Layer 11 of a small transformer language model trained on English Wikipedia (15 layers, counted from 0, width 64).
A neuron's activation on a vector x is SiLU(gate . x) times (in . x), where the dot is the dot product.

Input weights of the MLP neurons that the questions are about. A number n stands for n times 0.0042.
n11 gate: 14 177 61 118 -89 107 -160 -22 142 -21 35 27 99 42 14 41 98 -137 14 40 -24 29 134 -18 -20 -126 -11 11 -88 -45 115 -103 -10 161 26 105 6 104 93 -40 26 -51 48 -85 95 32 -96 -125 -150 -54 147 -45 -199 -64 46 -56 58 60 -69 -51 41 -49 -33 -28
n24 gate: 77 -227 83 78 -135 241 36 26 89 179 69 -31 -5 115 -157 -141 -17 -25 200 -203 289 297 -222 47 -79 40 -221 47 -211 230 144 140 17 78 67 92 37 -18 -38 64 -38 -30 76 215 -171 115 114 -103 299 -190 -133 -169 -90 -42 -231 56 149 -193 -75 172 248 -342 28 -98
n30 gate: -1 21 -89 -176 -15 157 -95 84 -20 -42 -122 -49 232 63 31 -16 -40 -212 -406 0 149 35 -91 69 42 -70 134 -29 -200 -28 -245 -112 -49 61 60 100 143 44 -37 45 136 6 -133 226 -43 187 -16 98 17 -33 -128 78 237 191 135 28 -97 34 -125 132 139 -72 -176 50
n40 gate: -3 -196 -102 -48 -19 15 2 95 24 -68 328 -55 53 -58 78 88 -35 101 -23 107 83 175 84 33 60 -123 10 111 64 -135 11 15 -67 29 42 45 20 118 6 106 -13 70 87 -209 13 -148 -175 -123 -180 25 -155 59 -85 92 -25 -45 -63 -1 7 -5 333 147 -64 16
n51 gate: -44 244 -177 74 -25 8 125 -11 -322 72 80 34 143 98 176 -37 5 -64 172 -5 -169 -134 -24 195 -198 -119 -248 47 -41 4 -1 7 -76 10 191 69 116 38 5 41 -145 210 45 7 193 120 -138 -171 -152 -18 -97 -86 18 99 -47 -222 85 -320 -7 -29 -71 156 148 115
n57 gate: 214 -56 66 30 26 5 30 45 60 227 -16 51 68 -250 -122 -28 49 -179 46 -69 54 -87 65 -48 -20 147 -37 12 22 -16 -45 30 225 58 -68 -77 -10 -75 193 27 -119 -141 48 39 26 -179 -42 -67 93 -18 136 -151 -26 31 90 -47 -108 -26 132 57 152 18 16 12
n62 gate: -183 14 89 12 325 -40 20 124 9 -24 245 -28 62 54 7 -188 18 -69 -267 -168 190 53 -161 -234 23 80 206 23 -69 72 100 156 30 -306 -13 -17 21 0 -72 -30 -202 -155 71 118 153 -70 -13 -82 -69 -120 -9 -61 333 79 289 -3 39 131 -84 -104 98 -107 92 70
n66 gate: -49 88 86 -145 11 172 48 118 46 -6 47 37 145 53 -23 -122 51 -153 114 168 226 -16 82 -26 72 49 -97 -197 41 110 -113 -17 85 120 -213 -184 -81 143 174 -198 -461 -160 44 126 178 -161 -46 56 234 -41 34 54 -231 -125 -123 237 46 152 151 -48 -66 8 -70 71
n98 gate: -271 112 91 48 -59 153 25 128 165 266 147 -47 146 94 -13 24 -246 80 -303 -36 137 -49 -193 -59 79 -49 137 54 105 -18 144 46 -238 -161 -63 192 -203 20 -35 198 50 -31 297 3 -66 88 -45 40 137 -222 64 -51 -179 30 396 50 184 98 -44 17 -10 -23 -213 25
n110 gate: -237 -183 115 73 -122 74 -20 -51 11 -22 -253 -160 101 -137 -70 101 74 187 291 -59 61 32 122 -103 -39 191 147 -176 -57 95 -69 28 45 -251 -193 -198 -24 -299 -129 -130 148 159 -37 -3 -262 -88 -22 -30 82 134 12 157 -50 -174 -120 38 85 26 -202 -100 20 45 -86 -49
n123 gate: -91 180 -42 42 -323 -80 -146 64 51 -77 -192 50 -70 -281 -150 185 174 -270 32 -222 98 149 44 48 -17 67 -49 24 165 -2 -9 58 193 -60 26 -85 294 114 272 -78 -130 -100 25 -222 29 130 -134 23 86 -67 205 35 121 100 171 141 -104 0 72 -173 78 27 -39 8
n132 gate: -87 -71 6 -21 -82 -208 51 -105 93 -1 171 119 82 -37 57 -56 -22 -32 -83 -135 -223 51 -84 48 106 148 95 -396 50 100 27 -92 -160 -24 -5 -232 61 -69 -34 -32 31 120 -221 396 -73 102 -22 54 -27 -202 -49 29 -228 145 -87 131 225 -68 155 -252 262 34 97 280
n140 gate: 123 205 -78 151 1 -44 -38 34 155 25 -72 -73 99 98 -157 -43 37 -4 -89 -20 -97 87 23 -152 -274 310 19 133 -52 5 -70 55 -345 -150 215 202 203 -68 -119 41 -152 -139 276 -186 47 303 40 -42 6 59 -54 -38 -14 152 97 105 93 -23 -168 -267 309 -107 166 21
n148 gate: 228 89 -6 117 120 7 -119 162 112 49 -62 41 128 65 -54 -147 -134 -26 100 200 -187 78 144 -194 36 -30 32 51 -40 -29 25 -106 22 30 18 70 47 -82 64 16 -106 -123 12 26 -48 -79 -55 -36 -98 38 -165 -66 22 -29 -191 -95 68 100 132 40 -103 86 73 -111
n162 gate: -159 -119 81 7 -181 152 137 -152 -202 39 66 98 18 196 -161 -54 179 -33 119 -80 264 -247 37 -79 16 38 -200 36 -192 165 -113 -41 97 72 145 241 -19 16 -91 108 -38 2 -63 162 143 -3 22 -124 37 22 -27 311 53 -118 -83 94 74 -32 -3 -150 165 -57 179 26
n170 gate: 100 34 -62 130 -104 66 -108 -123 86 31 -49 65 136 154 21 -12 -147 -212 46 249 -120 89 122 -159 -130 -68 -64 -87 -76 -25 57 -26 7 268 165 98 64 -173 -4 17 41 -66 135 -15 47 128 -50 13 -160 -23 118 -112 -12 -60 12 -81 39 -83 91 37 123 77 22 56
n173 gate: -107 -393 45 65 -9 325 19 -33 -130 239 8 69 9 4 14 130 -278 222 -138 89 -37 100 -21 66 55 -24 -19 -37 -154 141 -65 149 207 -29 81 -10 90 66 138 225 -47 69 -7 -19 -110 -19 5 0 230 155 -77 -91 -452 28 -70 -80 -125 60 53 23 -36 169 -155 -83
n11 in: 44 37 111 -74 -61 50 48 -67 124 -70 117 -16 -25 13 266 -249 -66 -63 75 19 -27 2 62 -104 76 16 -13 -96 130 -22 -109 27 -8 -57 -44 44 47 112 -41 -24 37 126 86 20 -106 -208 -54 -80 155 25 -85 -92 -46 -17 101 -70 289 161 -94 69 95 -264 -186 174
n24 in: 121 -26 -417 25 -64 -94 155 89 -41 -161 95 -4 34 158 -136 -87 75 -12 163 -80 474 263 79 -55 -96 -109 -74 193 -190 35 219 -45 301 15 -40 -6 118 10 -192 134 -280 3 148 -67 117 -69 -3 -276 198 -37 -162 -31 9 -157 -44 191 298 186 33 210 54 -13 223 11
n30 in: -301 66 -100 212 -96 21 -190 68 -90 103 -172 -155 -227 112 67 -221 111 -117 -157 -172 114 -225 -55 6 152 79 157 -84 123 -261 -188 216 -33 -167 249 -161 143 289 -207 -109 -15 -45 171 -36 -80 84 -74 -41 -35 2 -69 87 68 311 29 198 -4 81 -31 -303 -17 -159 60 152
n40 in: -90 -58 -54 -34 228 -15 59 -71 79 -57 178 -25 -109 -3 45 -107 -66 89 -171 -138 -156 113 -57 -89 -96 86 47 -130 6 65 -93 -5 -88 128 304 -200 67 -39 -93 243 -123 -6 -99 -118 -135 -77 13 52 -41 63 -87 -51 -72 -8 -132 77 220 -43 102 -173 225 -34 -50 61
n51 in: 57 28 -193 -7 114 -10 -122 -217 -79 141 125 139 99 -152 53 6 191 -41 -9 39 -316 -265 17 191 189 184 -143 -49 -194 204 45 -158 -151 -28 83 -21 -273 -98 52 -114 -116 -163 43 73 100 131 -130 -73 73 16 -20 63 1 36 93 -80 -84 62 36 -19 -25 -38 15 -191
n57 in: -70 -95 -25 122 19 -95 -152 -136 -114 35 -22 -12 126 90 85 12 -81 145 5 92 -102 -13 101 217 75 184 -91 -222 -39 -18 349 -69 -204 40 82 -51 -253 -173 20 99 3 -21 -9 -161 -100 -99 15 -120 -298 97 -19 3 34 148 -23 -167 -41 75 -95 135 180 -91 -33 -151
n62 in: 73 59 -118 258 -76 91 -95 87 -286 -89 28 -297 203 193 67 166 94 -58 -197 -36 -236 -75 25 242 182 -180 -232 73 -44 -43 -147 28 -92 68 55 193 153 53 -118 32 1 6 -34 -77 -38 -340 -22 112 -41 184 -32 -99 100 0 -170 -220 11 54 -60 -70 204 109 129 -207
n66 in: 205 386 -13 -114 64 40 185 -248 -65 -5 -196 213 -177 43 79 -59 -48 41 -36 44 52 -42 -92 -15 -78 -71 116 6 30 80 -247 -65 34 35 13 -124 159 -83 236 12 -37 94 173 -208 20 -46 -87 -102 56 76 44 -283 96 159 -180 4 -250 -262 44 -31 -87 62 158 25
n98 in: -43 50 109 20 73 -153 -249 -191 199 9 -36 111 -25 -21 -82 -238 -178 -127 -163 -28 133 339 128 -312 142 178 165 89 70 -229 27 -70 7 -134 -127 -19 -52 131 -109 115 -104 165 173 -88 -73 -163 54 -57 145 -37 253 -7 -211 19 231 110 209 256 10 -110 -144 -52 -77 77
n110 in: -24 -38 -36 77 100 192 -29 -47 70 172 -187 -249 47 269 107 8 237 -41 74 -167 -145 -41 65 -139 -33 274 56 -41 -394 9 16 -151 -1 -157 57 39 154 83 60 112 34 218 -90 -143 68 -88 122 0 -92 77 184 -31 104 -401 143 -66 -39 151 122 -54 268 -99 87 -77
n123 in: -185 173 144 106 -92 -66 -191 -245 -144 249 -1 66 56 -87 62 -235 -60 209 342 -49 109 44 20 202 -389 163 128 -176 -16 -26 37 -98 -21 -259 96 -51 -116 10 8 -116 -6 -102 -65 60 187 -1 340 -81 126 59 24 -240 211 -86 8 65 -85 -21 166 77 -80 3 -17 -14
n132 in: -34 124 55 -122 112 -161 18 205 11 238 103 179 55 -61 -38 -69 -176 -125 -25 -33 -4 211 -186 -48 65 88 62 42 -208 -30 -144 -173 -303 165 31 85 85 -182 60 31 330 126 22 101 131 126 -7 106 -192 -179 114 -143 74 -30 150 -69 181 -75 11 -456 200 -315 30 42
n140 in: -78 3 183 78 41 -272 -142 78 132 -127 -75 -93 -85 -199 -193 93 -45 3 -129 60 232 8 167 26 -123 -46 76 -132 349 45 -22 113 -261 76 81 -161 -265 -3 -352 -24 -64 -20 -64 49 -32 254 -292 92 -133 -43 60 -6 -16 128 74 -189 39 49 -31 74 200 -36 -112 -114
n148 in: -40 23 -72 21 103 33 -77 17 -43 67 -158 -33 156 -271 -52 -94 -1 -129 -68 -67 38 41 -20 105 -136 53 55 112 189 -42 111 147 -214 -80 208 -23 228 60 39 32 13 193 -21 -56 -42 -31 74 -168 78 189 158 -62 8 -121 3 -82 140 70 6 35 -91 -33 -38 -20
n162 in: 83 -45 -20 238 205 54 124 -340 100 7 8 -89 -121 11 283 46 45 -107 134 -7 52 149 -72 234 133 36 152 -160 -39 -24 180 -95 13 217 -111 -38 164 81 255 45 -96 -70 43 -76 151 -78 -99 -85 -94 52 247 109 -110 81 126 76 109 -111 65 85 32 -136 124 -294
n170 in: 11 -228 -63 128 71 -3 -28 -11 -153 94 -51 -146 -75 -1 -112 137 -93 -109 -133 59 -178 120 -41 -101 17 63 2 -105 -36 53 -107 111 -67 78 168 32 71 57 30 -69 -46 -160 79 -217 -39 -39 150 -63 -75 -46 -326 -67 64 -125 -131 73 61 -67 -69 28 23 111 24 -65
n173 in: -183 122 -210 -67 -75 51 -151 -93 -106 -26 -171 92 20 208 8 32 48 13 -36 53 147 -29 236 -31 -128 80 -32 140 174 -297 59 254 -302 -218 22 -197 -18 289 -81 151 -41 152 116 -184 135 103 -151 -96 -81 131 -106 -94 73 36 -45 -223 110 247 158 -96 42 140 -342 -267

Each question shows a token from some text and the vector x that enters the MLP there. A number n stands for n times 0.006.

" |": 42 242 4 82 116 57 47 79 192 -35 99 64 43 99 -122 -27 -43 -244 122 -95 -124 100 254 -88 1 -187 -45 -75 -2 161 -9 -91 81 43 99 10 -6 -2 -70 -204 5 -75 -117 -79 12 -82 -33 -179 0 2 143 -66 -41 -62 40 114 -11 71 15 -26 -167 57 -33 -179
Which neuron lights up most? n66

" Z": 22 21 -11 78 49 17 -27 -17 115 43 -61 80 -10 3 -128 -12 -195 -79 47 -32 -6 30 116 -7 -67 0 -51 -33 -90 -1 165 4 -23 243 -77 37 -62 -77 -162 20 117 -29 -160 -21 -225 -431 17 -143 -65 38 -45 69 -119 -31 -46 -1 -41 83 55 -26 -34 66 101 -88
Which neuron lights up most? n57

"ced": -75 117 59 -98 -76 -55 -106 -2 109 -177 93 -34 -91 -1 17 -191 -91 -71 -7 -11 95 -163 97 41 -220 -110 -22 85 -111 14 -7 18 2 257 40 46 174 21 -135 -159 182 -90 -8 -54 67 65 58 -63 3 48 -57 -48 53 -53 101 -36 -21 -14 18 -161 -4 187 -55 46
Which neuron lights up most? n30

"as": -77 130 15 -61 36 45 -68 -42 25 -42 164 -12 41 -35 96 -142 -108 30 75 -154 -10 -121 277 29 -122 -30 -5 124 87 122 -66 19 -144 199 -47 56 29 44 29 0 69 -64 -33 -42 -191 -86 6 -139 111 -101 62 31 -22 70 -102 -191 -85 6 -136 -190 120 172 -17 54
Which neuron lights up most? n40

" O": -76 47 199 -10 -6 145 -107 62 65 32 -27 238 -7 -11 108 -32 -55 -46 -52 22 -42 59 109 -44 -8 28 9 -147 -72 -59 52 44 34 161 94 40 102 -70 -84 -24 102 -4 -129 -13 -221 -379 -18 -192 -73 88 7 -23 -2 -166 54 33 -75 134 37 -131 -104 59 28 -140
Which three neurons fire most, strongest first? n110, n148, n11

"at": -16 -89 -36 -115 65 43 -110 -14 75 -25 142 -107 -45 80 -69 -80 -19 143 210 -200 66 91 195 -186 -140 -101 -6 70 -135 -26 -12 138 65 40 5 -75 -3 62 156 -48 -94 -43 -36 52 -89 -55 75 -98 -29 21 87 -150 -202 20 163 -146 -177 50 -57 -230 -25 61 -102 -103
Which two neurons fire most, strongest first? n173, n110

"|": -99 283 163 -44 19 76 -138 50 172 -41 61 87 -48 24 -49 -75 85 -125 55 35 44 -68 192 -34 1 -31 -21 46 -78 40 106 -26 64 156 89 29 180 -39 -27 -143 -84 -124 -97 -23 -38 -137 -46 -55 -75 26 -59 -239 -136 -161 141 43 -22 31 3 35 -198 49 56 -57
Which neuron lights up most? n66

"arm": 42 73 -54 -9 -38 84 -128 -34 81 12 71 -41 -43 89 -89 52 45 37 36 -162 20 61 219 72 -45 -166 90 40 -99 -62 89 -23 -47 299 135 33 -77 50 -72 -106 1 -54 -114 -76 -225 -212 28 -109 -207 81 -43 -19 32 -97 90 -10 8 -72 -175 -119 -71 -44 11 -41
Which neuron lights up most? n40

" each": 187 220 53 -38 -46 -18 -52 3 185 25 104 27 -93 -21 2 -7 -107 -66 -60 -44 -26 -77 130 6 -67 83 -46 57 -203 7 121 69 44 347 19 -49 -39 10 -35 -196 -7 -3 -57 12 -90 -51 115 -119 -56 -9 25 -16 -77 37 0 45 -26 -110 58 -61 -97 117 0 -147
Which neuron lights up most? n66

"am": 146 140 27 -20 -8 28 -118 -22 94 -1 46 -128 7 111 -84 20 108 -45 -35 -222 30 -62 244 -25 -37 -77 38 -36 -63 51 32 35 -74 317 44 55 -4 87 -70 -191 -29 -14 -105 -65 -68 -272 32 -73 -111 157 -32 -21 2 -100 28 45 -37 12 -43 -114 -52 9 115 -17
Which three neurons fire most, strongest first? n162, n170, n148

" Sing": 32 -65 -107 122 46 -24 37 -25 191 85 154 61 34 116 -73 -35 -151 -154 266 -29 -74 275 111 20 122 -155 72 -24 -83 -43 97 -1 185 120 3 38 -77 2 81 -178 168 -48 40 -88 -115 -61 -71 -180 10 22 -67 -55 -92 -45 -67 5 -9 25 -89 -181 -29 -5 -4 -225
Which three neurons fire most, strongest first? n24, n170, n11

" Com": -184 98 11 -4 192 -4 -53 4 167 56 17 -8 69 63 -112 22 34 7 194 -110 -24 53 177 -18 -64 14 20 101 -167 -132 81 0 37 155 -81 77 15 58 134 -53 127 -47 8 97 -210 -95 93 -230 -173 -127 -41 51 26 -72 -45 4 -84 -5 51 -187 24 82 60 -239
Which neuron fires most, and how strongly? n110, at about 12

" event": 190 125 -3 -62 42 -37 -64 49 155 -19 33 -53 60 129 -54 24 -5 -58 93 -105 -159 17 98 -14 -105 -88 21 -54 -186 20 60 105 -29 277 17 28 -31 -78 -192 -151 31 -86 -37 22 -58 2 16 -162 -11 172 -40 -47 -53 -104 -141 -37 -113 58 47 -166 -145 66 119 -82
Which neuron lights up most? n170

" Eng": 56 51 75 100 151 -37 -99 58 134 -145 -10 112 19 114 -73 -103 -22 -4 94 -176 -193 175 89 50 -108 -144 -5 20 -154 -72 83 -34 28 156 -73 -35 -68 -75 -143 41 97 -32 -9 -53 -120 -99 -4 -286 -63 118 12 117 4 -15 -12 13 141 11 18 -62 36 209 -10 -38
Which two neurons fire most, strongest first? n40, n110

" Un": -90 71 17 91 95 -125 -92 130 147 103 -11 -1 -26 37 -120 -67 -110 44 33 52 -143 94 207 -46 -111 -110 14 16 -64 -182 75 87 -77 207 -49 53 -105 62 -77 -55 35 -136 -12 -49 -78 -162 89 -241 20 84 80 55 -119 -24 54 72 23 54 136 -162 -107 149 -20 -75
Which neuron fires most, and how strongly? n98, at about 11

"b": 30 171 -70 119 0 147 23 -2 11 52 -47 135 59 91 18 -49 -215 -39 59 -130 15 -43 79 -89 -170 -36 -38 227 -186 1 72 -148 -95 145 -118 78 -48 8 -11 45 -100 -12 -43 166 -232 -15 -79 -72 -75 113 -37 -39 -57 -51 -12 -36 -29 125 -152 -117 114 149 -100 -247
Which neuron lights up most? n173

" Bl": -28 94 -46 73 -34 -31 -44 131 209 31 25 115 51 -50 -91 -22 0 -158 -71 7 -53 69 251 7 -39 3 130 -194 -121 -60 47 16 90 213 97 -16 23 -85 14 16 -51 -124 -150 -65 -274 -235 -70 -48 -156 74 36 -101 -12 -12 128 56 -49 -46 4 7 21 48 91 -174
Which three neurons fire most, strongest first? n57, n170, n40

"el": -94 81 92 -99 28 -138 140 -129 120 -39 109 114 88 95 4 -94 -36 159 11 -70 -117 -28 134 -15 -33 135 -38 25 -43 -40 -4 74 20 130 -4 -29 27 -19 107 -94 15 -134 -10 71 47 -103 78 -104 -126 41 -118 -55 -131 112 110 -204 -27 -38 -149 -250 174 218 -21 124
Which neuron fires most, and how strongly? n132, at about 20

"er": -71 99 12 89 26 44 -261 -110 146 92 69 171 51 -87 74 -38 14 21 -22 -267 -47 -1 350 -60 -50 -3 -24 51 34 -79 109 -18 20 95 -143 -102 -24 64 36 144 -102 -52 -150 -10 -177 -141 42 -99 -59 -47 -23 -60 2 -102 75 47 -59 49 -19 -120 27 176 93 40
Which neuron lights up most? n123

"al": -21 -16 9 -28 -37 160 -14 60 101 123 128 207 34 -1 -96 92 -50 71 -15 -193 -111 -97 118 5 -126 -46 0 -54 -115 -138 6 92 12 103 75 48 -95 84 59 141 31 -85 -155 -42 -113 -412 14 -22 -130 -83 -50 -33 -73 -41 6 -25 -129 -64 -13 -199 11 23 134 -56
Which neuron lights up most? n40

" 199": -77 38 -40 -90 94 58 -39 121 -1 -97 143 91 17 62 49 -42 -61 -168 -8 -36 -125 54 146 -92 -81 -271 56 19 -97 -40 236 -66 -50 138 13 23 30 -2 -133 -262 83 -88 -175 42 -66 -149 -80 -90 59 28 -78 -165 81 -18 82 56 -147 209 46 32 -137 46 32 -183
Which neuron fires most, and how strongly? n62, at about 6.6

"on": -51 30 -2 26 -9 120 93 55 85 -16 17 -1 1 198 84 -26 -33 53 87 -282 15 62 266 14 61 -80 -50 -62 -16 -50 -121 -118 -140 233 85 -8 -31 -36 58 -105 100 -35 -32 -106 -159 -6 -19 7 -175 -66 -70 -38 -45 76 -96 -138 -139 -26 -183 -116 -6 201 5 -47
Which neuron lights up most? n40

"ode": 56 18 -18 68 95 -39 -30 64 27 -114 107 81 97 97 -25 -125 -8 -92 291 -73 -1 241 80 12 56 -231 -4 -32 -75 104 40 -98 -27 201 198 -19 53 92 -4 -151 177 -25 40 48 -6 69 12 -80 -37 122 -51 2 -56 -61 59 71 -206 59 14 -72 -143 128 -132 -191
Which neuron fires most, and how strongly? n24, at about 1.9

"4.": 135 138 197 41 27 -51 -166 -158 211 -29 115 63 -56 91 -49 -78 51 -90 -62 -71 17 -110 162 -68 -43 -223 25 -19 -206 234 20 -157 89 99 -94 -1 10 64 13 -103 23 -70 -82 -50 -92 36 175 -161 -119 137 19 76 -40 36 -37 16 74 8 94 -65 -113 81 31 -22
Which neuron fires most, and how strongly? n162, at about 5.2

"ip": 6 -116 44 182 15 71 98 0 -115 -101 -51 8 47 180 -36 -71 -38 -84 176 -180 -84 199 116 -82 27 -152 27 207 -107 -22 -79 69 67 89 -88 -5 37 160 -27 -5 44 34 135 -76 -91 91 -43 -52 -117 -24 -65 29 -71 -100 -19 -142 42 258 -219 -161 -73 -23 -4 -110
Which two neurons fire most, strongest first? n24, n173

" con": -109 53 197 47 -75 -235 15 214 206 118 -156 141 -18 112 61 9 -107 -50 -41 -69 -193 -75 22 -47 -132 -32 40 -34 -135 21 121 97 -41 233 -23 21 18 -47 63 38 250 -15 -3 97 -71 26 -13 -158 -203 58 -19 60 -15 -12 4 36 2 80 59 -92 7 110 -59 77
Which neuron fires most, and how strongly? n132, at about 30

" main": -32 105 111 -47 30 -119 -25 3 225 21 45 -41 -8 44 69 3 -94 -42 -28 -33 -40 -40 30 55 -135 -123 46 23 -201 -55 153 82 -15 293 61 52 -66 -64 40 -116 89 -55 -113 100 -178 57 58 -252 -257 -34 -21 4 -43 -38 -29 -29 84 -53 -21 -102 -83 99 -14 -108
Which neuron lights up most? n132

" m": 62 120 159 85 46 36 -86 -44 226 26 -80 -73 13 111 -86 58 -120 -63 75 22 -57 -84 209 -11 -134 -131 193 -2 12 -19 84 -72 -45 292 -56 -62 -45 28 -144 -66 -84 -10 -49 -57 -160 -174 -43 -38 -81 49 86 45 4 -148 -35 -71 53 -53 -2 40 144 35 -29 -74
Which three neurons fire most, strongest first? n110, n11, n57

"un": -246 96 -108 8 -41 60 -48 13 58 101 50 216 65 43 -42 29 -39 92 138 -143 -74 92 272 -46 -167 -115 -79 -68 -71 -171 34 -25 54 181 -48 52 42 40 4 -51 -133 -47 -49 -61 -198 -154 -175 18 35 78 -55 -50 -149 -62 32 -55 -23 100 -153 -133 89 117 57 -121
Which two neurons fire most, strongest first? n173, n40

"ast": 51 150 -20 108 -135 -84 -5 86 134 35 51 -100 56 105 71 69 -43 104 246 -155 -113 20 252 44 -81 -74 50 17 -65 -45 -8 -41 43 282 127 -41 -109 -6 66 -14 -110 -166 -47 96 -33 -154 -20 -138 -75 -3 -30 -55 42 80 -84 -125 -78 -119 -35 -56 -21 -31 99 -40
Which two neurons fire most, strongest first? n57, n51

" n": 43 32 131 -40 18 45 -62 144 210 -65 -9 23 -41 26 -129 -63 -183 -34 -22 -57 -31 -71 166 17 -153 -57 113 -131 -83 -93 203 102 -82 292 53 -1 82 -4 -77 -98 30 -41 -12 -126 -150 -223 -45 -47 -23 23 -3 59 -72 -95 -41 4 -23 76 7 88 -33 155 45 -59
Which three neurons fire most, strongest first? n148, n170, n40

"==P": 51 76 149 232 60 7 -36 109 137 75 -7 -33 -90 48 -87 -38 -166 -23 -105 -156 -5 171 44 48 -134 -84 22 91 -93 29 34 -148 112 170 5 88 -8 -130 -89 -110 -55 -44 -108 -39 -188 -10 -25 -247 -275 -6 -77 -142 -178 -51 87 -11 -47 61 70 109 -87 -7 16 35
Which neuron lights up most? n24

"re": 3 55 53 83 103 74 -18 51 90 -99 54 -164 97 79 -145 -36 -150 -14 -20 -239 -244 -4 246 -18 -52 -43 -14 -63 -46 168 74 -53 -105 -5 -174 -63 -19 29 -54 127 194 63 -44 -33 -128 -98 62 -261 -46 -111 15 21 10 -38 10 119 -22 12 89 -79 -158 166 -147 -80
Which neuron lights up most? n110

" of": 64 149 98 190 105 -193 -41 9 131 -79 22 58 -1 -1 -51 60 -116 -41 -11 -29 -16 13 15 -40 -48 -161 -42 133 -153 80 13 -95 -8 318 97 -37 -55 81 107 -224 252 38 -47 -64 51 25 95 -183 -72 26 -96 -11 -52 -116 105 29 54 -17 -33 -90 -58 47 -46 -39
Which neuron lights up most? n170

" 2007": -14 32 -9 81 56 -73 -45 123 134 -120 122 126 5 16 -6 17 89 -199 -77 -4 -89 99 222 -120 4 -232 83 -4 -42 -8 70 -35 27 147 64 94 56 -78 -131 -328 90 -113 -202 -71 -91 -92 -40 -118 18 -13 33 -164 75 -5 104 52 -70 170 -28 17 -161 43 -30 -118
Which neuron lights up most? n62

"et": -171 198 -79 45 -3 128 -133 -11 108 69 108 79 29 -152 72 56 -65 -33 98 -213 10 59 289 51 -47 -42 -76 -3 -89 -14 115 3 15 213 13 38 80 -8 -33 9 -50 -63 -116 -9 -173 -79 147 -204 -97 -19 -15 -52 -54 57 140 -48 -126 4 26 -111 -12 134 82 -30
Which neuron lights up most? n123

" pe": -115 89 10 -5 -1 164 -25 65 229 -28 110 -83 46 58 -127 3 -44 -139 46 5 -185 34 192 111 -111 -133 -16 -88 -138 -3 259 101 205 167 -97 -51 48 117 -54 -40 -18 25 -190 96 -147 -95 27 -205 -55 -22 -3 -93 -53 -59 67 27 -23 -44 105 -75 54 75 -77 -39
Which neuron fires most, and how strongly? n24, at about 4.6

"ens": -2 -8 -42 146 0 -2 36 90 48 -87 -16 -43 -23 144 -10 -128 62 35 -103 -144 -103 -34 124 -11 -228 -60 39 61 -41 65 -81 77 -145 122 0 -90 -10 46 -100 -56 -115 -201 40 34 -25 171 -8 -110 -252 33 -90 -117 -80 83 -70 66 -21 -17 -62 -275 -194 103 -141 -191
Which neuron lights up most? n140

"\".": 170 102 109 22 48 44 -35 -35 174 -44 80 -28 -61 68 -71 11 71 8 -168 -46 14 63 210 -70 -38 -176 -33 -91 -121 207 149 -130 120 243 -16 28 -55 25 -14 -183 -27 -44 -82 -171 -96 6 98 -217 -85 122 -25 -26 -93 -75 66 54 71 10 164 -11 -118 38 17 -36
Which neuron lights up most? n170

"ine": 54 9 -60 283 101 -36 -137 -121 -30 -53 141 -128 24 114 -91 -136 45 36 96 -99 -201 162 335 -52 -80 -355 -25 60 2 117 59 -141 -52 95 126 -92 -43 -74 -38 28 113 -99 -74 49 -10 46 -40 -173 -19 -39 77 29 21 24 67 -2 -10 29 -56 -70 -44 92 -95 -50
Which neuron lights up most? n51